Layer 3 of a small transformer language model trained on English Wikipedia (8 layers, counted from 0, width 64). Numbers have three digits each and are written without spaces.
A neuron's activation on a vector x is SiLU(gate . x) times (in . x), where the dot is the dot product.

Input weights of the MLP neurons that the questions are about. A number n stands for (n - 500) times 0.0017.
n3 gate: 459609461456510614553660337484564698341422456633613542423307505543438428282398539510345417487642462588609541374516644509497677537419394628437435548468481524411530719378430563216598566504294589
n10 gate: 314505234325601760502867489341398679865258490495596569345436499373321566403454535554613408216421356364413551507515535543549492643348375408478671602548547195404688397406541460562696629410455639
n14 gate: 642396436401540526488676445629463537419569594640646427507429297633695451304608498683246525665429632641307367501543621361454442371647663466612364518177469558514685497490451736792298411175593538
n18 gate: 419344329551663491585354303713437500494667386452595661692478437603564709477597480488581371268209491437556310508482426571481475478480434386558621551397602410286453651154545434475507421582883658
n19 gate: 611388610429638536522543496255415467385743613389258569669481512505599323553612559582595426531739436500486560624591405494316471400498478598606358507375459449762652391424365560381474434518569724
n22 gate: 513742358537655528420542550271476604532475717537613588563483641302510505577537577373320489480473440609555647711352383766560514618465598677494481666400396533308625371500327469354584397515569485
n24 gate: 437676740628632259473479498704396384685671723458580666453587488480682584443437295649718481512512406596683311515282551377576305191472688497680704586404435596705409464314583503576337175454728682
n26 gate: 424506527413570766708546455397542604471615465593493354219516538415521526451369320253741713504467570628515408371462505689357458548457540279562585438355206313519651515276426635503583541488394577
n28 gate: 497403416559489413498600544487662363737423431538615383419378458570422507491462637525520665569363360344798550508323498552388307330439464407336685586420605371582404801281697412775322500469594611
n37 gate: 712600318474528609492493388479416626597805307602451469394547563489654512259463266423553378577543607662576610327548607537494541351526561512383418400502492642516504713326305484254371452542535447
n41 gate: 500498500697342692782616205445338526724519641363596740634419545610407313656478397610579586476540414670460300688661292211426566315250583582498607284451236601391509503426528240355450647395368478
n42 gate: 400383334423631663430646550338382773492523486497508756450585648568523386351285578444276366264541532579376515626620628512502475519496482514663247656484268532484626329537407534401535772334435496
n50 gate: 431535665385651292672382746685517432813579546586851588411654443608589324490396625802406667427534507494578533482463444438753438331413576598330535541310616654697559580324587547394740460287453303
n54 gate: 701585368797609456638366607441580494545487578393811335434553486373671357630484483461514632410549336451621487619322556467275584356286393397603367360377580577638470316517486473467429218469447614
n56 gate: 499500592654755571499407537733404253352397553222542429587531675559617478353622560460579427608570578538592324511461476409381430566428668407500664375585450353541515517470611482594335609640733586
n59 gate: 528622421503535798540638501430494508481465511661491532618453384467570366456349601564262487443488353565515476371374651560468233475645449388629496644531367566565340637606488420372571438367316650
n62 gate: 652314653457530563320617527378568625438392605475601669532497565406387459347284412574465520374409188682405528521527464365425563467545471599637402552549442425636406512558425694659705532447370567
n63 gate: 517487554569503494388543457542546480573493478536496730654629129443588498540377701536436757542499619437552529396495398561452598345549691447421529771585681447277668578403761618519559407124622367
n65 gate: 789322535355643455451300676501403487510648610540557701520329663642570556628485540476542658359367625651322600449443482368517279605576483434488557563467479608512599447411516388438426346361821379
n69 gate: 193502546628213424276165680498414480523447735551479487630422532587607320448483374671395408508583436489581200667605470645597402425551373477492439586447567447373455522382463549528427164550412628
n72 gate: 398554437598390511430497340593461628703536589470578391498470547583636709527411512651616573337490460645678386521339555523455335724513471522161543504437571463424712636471519562569534184401698429
n74 gate: 568580527438477719474651476242520559588332561561377510521635247338608533522394387419439463438415333438506606464362446349548498538481474304773473691419318340545342618464552428514441448258458974
n80 gate: 269660580612510449404641482444639475699401452709596375228586442646537647314387462485616562450496446591430500435395314570584400518534475231514447753339523465592530563374614563320666558503771599
n82 gate: 588579320294584662364349589592465780643652478547516600331435521507513329490451480292430329516539504452543679381484482583532425438365573445394298526371336607399564470542640330459497542416665546
n89 gate: 505513625617368477574421260501592536560597575513704574382478591325688684427468423234580635532426485428473235677514678462423595546451572576426594520524495420642444350426488581775747695499427625
n91 gate: 454395567313527644666585358346625540601644488686579524672536320524479582554155492707471467638569481587642255343507610270248347376261454538427395508558495313652521479474620546566397630367686546
n93 gate: 549488655622428454419406536712442371417679636589492601616579545475375436499584414506459435536420629414349745683573541617400407626436566379582497449540376552520492348395513402397449274605468472
n110 gate: 659530582489582514453433448450450610437572629758426780472125210582430458424478475616370464621527593570386450497091527628546272567539406460661496590674412437621417519505413426474567263299573561
n116 gate: 661439650431552578563603507541416473398457420483584634418627459332468603513353526621588419475485272468455677692332358666533350410404564517633498284377491437459584344405717668465415289340349471
n117 gate: 581353481339807544583443510616559865601355752521474541425563481575074490472282583500680655353496430269438611325524311638609324462319438612598596476276538515499633502472406527621539627390271514
n123 gate: 440346519441422496574459498058583513539430553449639811502426400453544621351276533524593562285515301424505462416491325472468464306682444368576306650599522227662346534378424568535353646334340634
n127 gate: 371346718607486761571481423245380437563344486596422462670452461680579640527139684657404660383368476381739335594648606395521539233444438191403400609705473440577426628399479574530560508210542355
n3 in: 464585422404433536464503599466490480564554552509488494293483455554595578428469511300304458610625428536510471569428438759443663478602482596571478538566605618464355535475320503483632667554387497
n10 in: 539622445636419549670635560454599387558328552429463551426224507327414346756355558480597362463363475340391577430316444419374577286348631666467315619493634430446366684571573552385507569428327475
n14 in: 405568351712513436541421517467435390618593502616587501313546464464525450351522375437408594614524774542598279652513364413646536404477614269318367374611380392462491550403557409682316553631614398
n18 in: 482323435487524483580692464195725513505371503595446638498304423502482356581374689562412508361619568539443526456368605255426479537587556529516190611573319502601497527628464537434614572463471520
n19 in: 664364508555444425580523333398634510559400322499395459354600662267653546532561491455453615532449563226543715534453538604347379341450537435447437439361458406630596541516494671786473541686685531
n22 in: 520450388456508563627508581274567636494341624654437557631477435428703429550396583446304576499561463598421687418655348733398450464395547507480301735576285534500559412436389512371541381434630439
n24 in: 660362522349528641415689661596517596589530447650554371478365562515480416485287403385361788382429551571254664410482491530374390722451600513453632567599672637501517564496598394746811501533479334
n26 in: 492431433340543520535513580245624524306531498423493535252535656288742508630533304258688528564394527742522562550506478614382514654544433447525533536422304434362731589526497512618403522644563536
n28 in: 615677405341390329457453551721530426548314473472575451517508430497439335621705452564539508431337369233609561461464433594629549452321410546315721397534691493435522670505537467707353424619519594
n37 in: 342440244532406488446678526578428626412512388388534396475634564613525389570492432566489484361466491455546520466403242665453318552538501643421366503521388688524629767311535557498567507478642500
n41 in: 699396549577487189607426558648661425300718566474499493423580468413630477503696474466435654654388409513578481408458599442542512178668485509838483389334521548593635477544412557668410561742455572
n42 in: 500607517422560437574533475636349645645665611377425344681471530489609638372493543319596538468399435538403462442477388694583642517370140683409408334503644665439615408541588275612577656542505348
n50 in: 817487472488473586313637333551595562604612559657537488345465449439667517449341273336826468551276326597351451529381647575505375677504534357508626556491413567312444561579644651410465391473885732
n54 in: 484535561365471457443589494753388515399454555464257507693489381550519539555642314535588740654430615359627598288582479407536461480492474371558593375483467404365457483463586494794305433647671779
n56 in: 388623394714482557530558512508474477369573480467499508449560475629675361501532481377524470546557441630478430474314501484376302539282462354509670439549379528528425605416754516579447415516470412
n59 in: 585439606666516504442566551322525499538374522670621408331456388561413445499267529701592534509514430335603352584518194498429609504479470492649344461544494500546470407372478671579507588420532350
n62 in: 393454632440449597523486490227532555495581441469550565643302443383596635319359456425369531641188361533260440624478659431536451549619304508485514407520649523700549459467438470411439539402592604
n63 in: 437438388499558548642362455725546492569566717330575431592406693701402361583652436489644391532535605681476569444393559457548559437457470620455405490406486506468632528392410387462579593571653460
n65 in: 571403432443514561366492583558522423473506380440574529470279564545507599480582349443400494290375430621461625374508512507585598579643433689584586446560343695331611427628338310495460548530630493
n69 in: 497273473466616419511476331499499442563265323393461537563375663637369629352482665438580520504312606308434492663629579468524578502428586467367548731667639398374732348469551499315562366395435455
n72 in: 461456568482553548619322395362515266719515462427561534495506553629566579493526750640500516389515298531557464356458326460413519543459552413404503683406742530265589365464422655357550442364590409
n74 in: 658431612554429364646349308515400620565259359239531500393520600499537551483594502338349561477407538441648460528425453285442216547590631478583614540539552308535519819673589661511473431301543485
n80 in: 359646594477417279500740497630478509598292475592579395451665387515661529494494465478463329400532339679370507544522422561675475438553557419540399513395561450562666578618592521311628344490634432
n82 in: 414576309354397224457486558506447572465408659467405543615454417736573375530577386592472405432465514523559260561507405603198388617412406505591303555443496488382645513490577533466368411452458619
n89 in: 521407455545538267472540548548443507593610392497605348742442473618422579585445396732352320545651580426634494517237378474593577482567445544497410334452617530424612614495552396536442540598488513
n91 in: 498534422585400580471350628455418589482485547437406622346506430538370304504530643571672530466406403519399511672490434644604578532457538302673837410438485361632328527432602371678458520435336454
n93 in: 441490681454314567695572441514600479514457398344347516542541517489562349491479624516571560648692250509447384411552494417847627507596588442549613482443489378439480415649446530664477560444510483
n110 in: 534545601637645519587544230376359479374482486544446581405266383523350653356519522409392398502572438611428452480192420542469443533630498645647435502642395441450333503564280430609505579436463289
n116 in: 316543413504536575491767447289535516402644499610388426400475233373579654448640480568506399298446674573481716475485360533598664481391562588638555590420560312577538509506463580518353616499660374
n117 in: 458648420416597578417400219616539596567230462587571457280522519694323516533431373435561454302456380359750566416629470337565340488629571496340477347394573495398545643482255529525247485315413451
n123 in: 233401682177812340456648208521791505603473458509316359500342504702354703514486443511518457469500682457575399430484754634341566574518662480369464624445375583507514642353301518500693391518426454
n127 in: 654484773394596236497383575528757234415504373440552397488593564332448549478683480391532707384464408341643532524389356504496664358500684617559509473697504639573808613451348630705565534509434543

Each question shows a token from some text and the vector x that enters the MLP there. A number n stands for (n - 500) times 0.0083.

"2": 494406569478440537438453491468570545353504489452509638421366521597482573510483539434395483382692434421638579543427352603418548602428464448410627568595532601525463414741471630479581501585428445
The most active neuron and its activation: n3, at about 1.8

" St": 510582650670399550518606467452454316419443432493467479517647517393566715498532496571416461399488493633578427431634532509539493532539545486539567521508597466500565647727454493551464453560567390
Which neuron lights up most? n127

" J": 415456612683477589494513524458454364334359453389410404433489599444514453444470568333518435396424365593582508540551465555488518436704468510526540486500523517536505573689519562447436471667395511
Which neuron lights up most? n56

"ided": 506486637428513387520541378395458592546473549448536377485649615594598410418723435395476511529582671535471615523576402554660445546580412397490445519394541550451448523722489402446559470662518602
Which neuron lights up most? n80

" conduct": 501395511545404437552635602447432392395474462484361510511575470448525490594531515363721556511527622405419628386574575407482503609659583489562451287522488562471469408712472630525518525643451587
The most active neuron and its activation: n19, at about 1.4

" Year": 660626521450618402402576525640500542297466487455520592424478442663604558498506645464474426573508552568477477553519465445587575602695476395514566492492545614464387404771506507482570458458450445
Which two neurons fire most, strongest first? n110, n65

"0": 492561617410577435463573449584398474535587526433571504506473541308621479456500367526580520595512338498592476531558577632656509793608463484547561618598614551515442546618622426434439426518553368
The most active neuron and its activation: n24, at about 1.6

"4": 437664439450317551531594530534388538427533477567454516395503531509532421482567399527663474506611507535493568370518487532575557635733437460343461389618534625417458507657558581398653552364587566
Which three neurons fire most, strongest first? n37, n80, n3

" and": 523423545528469448437496561515433473530515502567612480589503450326506513447475305488376487435577502590518511466461426465568527545403533516368487325332519561487515417862519480582474622445520514
Which three neurons fire most, strongest first? n14, n123, n89

" from": 541530533522496380553449529618526745391442473550530471489446487534474424462594355398457537424477629567586587526517463488393452526432468623483452521391487552498518476857484524634426555616515423
Which neuron lights up most? n82

" The": 490586615529501535522500516497463548499533541418550541539509491553495538492659377500630437431530426518466471486485517550424483377507558453542589497408502464579613421927476492461524550406425499
Which two neurons fire most, strongest first? n41, n37

" Th": 390575538559419405488581460545432466342474481625544339553672538438370615563620516520453398395461516522569416523565390581482529469731573532408478609454470502469521547668454545361388328414353559
Which neuron lights up most? n69

" of": 442478449474582565564457419524546553386456545541531530438534518473509410448665404395421492439428504611535611511471417478513552570476560556398474415395452481467537498880545540576498553702488374
Which neuron lights up most? n59

" /": 685456634505542600418593565607493495429468569382588415526426559428576532497439602472377499459495503459389534532620453502568558649483406556511432438539509552468553512839594480652422464444519427
The most active neuron and its activation: n65, at about 2

";": 570616457409386607457546466311389608581516524492599435485475473595469455609514541390506481484470491446450569535537493569501513585411378619469496480426538654382566397822485516491605471500531516
Which three neurons fire most, strongest first? n42, n22, n82

"C": 583425487616568500505521564487368545353515637572475571539540538463669573540450536472488514440446440476586491473597425611580425620733490533580532558510604521431427563747427455421533550419615563
Which three neurons fire most, strongest first? n65, n22, n74

"s": 376353494437496583389515540527341536501394520315458433477558501431586514393514326318420541543467554446526540473454483556555546496672470438259544525535535529401517240667533530502672408583582594
Which neuron lights up most? n69

" One": 540568595516465454469466517469538522417480430315400470431578458577587553434645446465522517585589427516538370528382497566699492453691462501575660463547547506415517400821447487503471431387461422
Which neuron lights up most? n110

"1": 244579515480372508435524468514670577559538536375532632529442557544430625524631544570476585495506636519610460586298500594566423693533520498610459524693582579578467375653580582468538453515386398
Which neuron lights up most? n110

"\n": 582614549435403414474534585473522446473432506403463544479499530468458477605606493545541490481328519419529654482465411528557527451490517618467514481489658410526388575831570398505409490490450488
Which neuron lights up most? n28

" report": 386517605397551370469481451333588489315513430610516543412581487494429481570647582358570474564522467477402463504690477503492422809606533513351535470528518536465541531733471520440504460641523528
Which two neurons fire most, strongest first? n10, n63

" H": 477541564639577474505504479499353474460441424608444429469523574535487569561471498387454375538431372500584528538579419550444523505751529505472518556385494425489470631796561545492470422471449537
The most active neuron and its activation: n74, at about 1.9

" pr": 481526542699520487562637507550599490331511488388287504560527461314432580591588588471487591616413380465547374477552566500643599501606445628555472460598490458450580564610508597416523382577354469
The most active neuron and its activation: n24, at about 0.65

" |": 609514538479456477511498463524469498547541504470516455489491557418500462446579492489568521481395486439440529571525447547568505480497351615461503475430517737560441527869547553540427484542547576
Which neuron lights up most? n123

",": 538533362426564507509510496505429502456402515449488352523409490510424498469625545416592470488556416445514527490495421522422526618427403509474490352406542599508524502893492503427561468441505478
Which two neurons fire most, strongest first? n117, n82

"ism": 520593396465465613447517512532529417309493493621470535517640496680570346505545517420500508507487512451382558542578431507364523660795518422475615392577559610418532500643483474394567583610555561
Which neuron lights up most? n10

"u": 349477376515599547532450498601590640340540391446419485522632476513550566478493597458514410676463512457460515542454576653503563408749457563426344453499581487449549553717519423452389450411579460
Which two neurons fire most, strongest first? n37, n42

":": 605442508401466635491567496647409439572481475378567402530466482424582481525841582349497588389433515510513454511513421630693596466424486575494408535427497631486583493694607395631518448641461463
Which neuron lights up most? n59

" K": 460497597687478522480464527512354392567403431519508397518514509540509619558476540497585491498446378529534515588532469627662603406739528495527442486523505588525493610767468473516525502553465459
Which two neurons fire most, strongest first? n127, n80

"port": 448450441380517428521645531385488450451509514617509630576621580358534565512462569569416451458444418541410424494555517535557489780786550437554470550421452520446481475664475414442511503598522548
Which two neurons fire most, strongest first? n22, n62

"He": 469665632483574641485555534507397375476465395622603489542554507384491672396485431427365446493497416450525536446568517569464471468600455558476551293478529350479559345743459430372412549568464463
The most active neuron and its activation: n116, at about 1.2

"==": 724698549524392446582513520712542547378553524446474469427540526462573447596677501572350623433393252596457598499471448515596581496523445607355403500537481419478536329752493505546531537606457526
Which neuron lights up most? n54

" the": 546489540556504469474540526440549550441490529491593515566451475527592521432570357476546487429507461475441435482464566572447487442480571487461572515409521465560584522947556565438511526526472476
The most active neuron and its activation: n62, at about 0.39

"ig": 390481532484486481439551440432670480547544555514544550535602561468466686517454478486590409404405450552439401473651553557584641506770395459319578545539562580453469449606359559391407481522413451
Which neuron lights up most? n123

"–": 487500462372596602535657448583519385487474487421426383500659499362632434540552551515536436587609499515639464447535389561505568521396518535294454554522624537573378509687607367571443457589542479
Which three neurons fire most, strongest first? n28, n56, n62

"8": 502740558462479599551542480396525470551534525538463445438479518424494535426454398410629455548591570571579679373460513539440584819617420480361533444555551605415454594682521502454561529534550572
Which neuron lights up most? n26

"The": 519561592530530537533501493528485541456523522390569552534503530545525533471705418569623445455523390583488451513514513561493509419512565470565523433450483457580592465944465454462550547510448485
Which neuron lights up most? n41

" A": 532625484627492514543484485449486528589467487550455432455557505591572492485592455449570300597499423624592482505482463546587428488831449472457445492579540414481495474750472495448464431388439512
Which three neurons fire most, strongest first? n80, n110, n74

" Gar": 615584415539416651484440476462544461434413398437377490449490342432422550541518454527463504483540492479592371563479492538549425445712424577605517542451578452550398582673404483510523609565497219
Which two neurons fire most, strongest first? n110, n59

" ": 662638448454478398470425468657520587535517463494528402448676576407509518677441491399566495532556560400627447567580468547651503509518457554394494456470523596549443481704746512480472508518471517
Which neuron lights up most? n50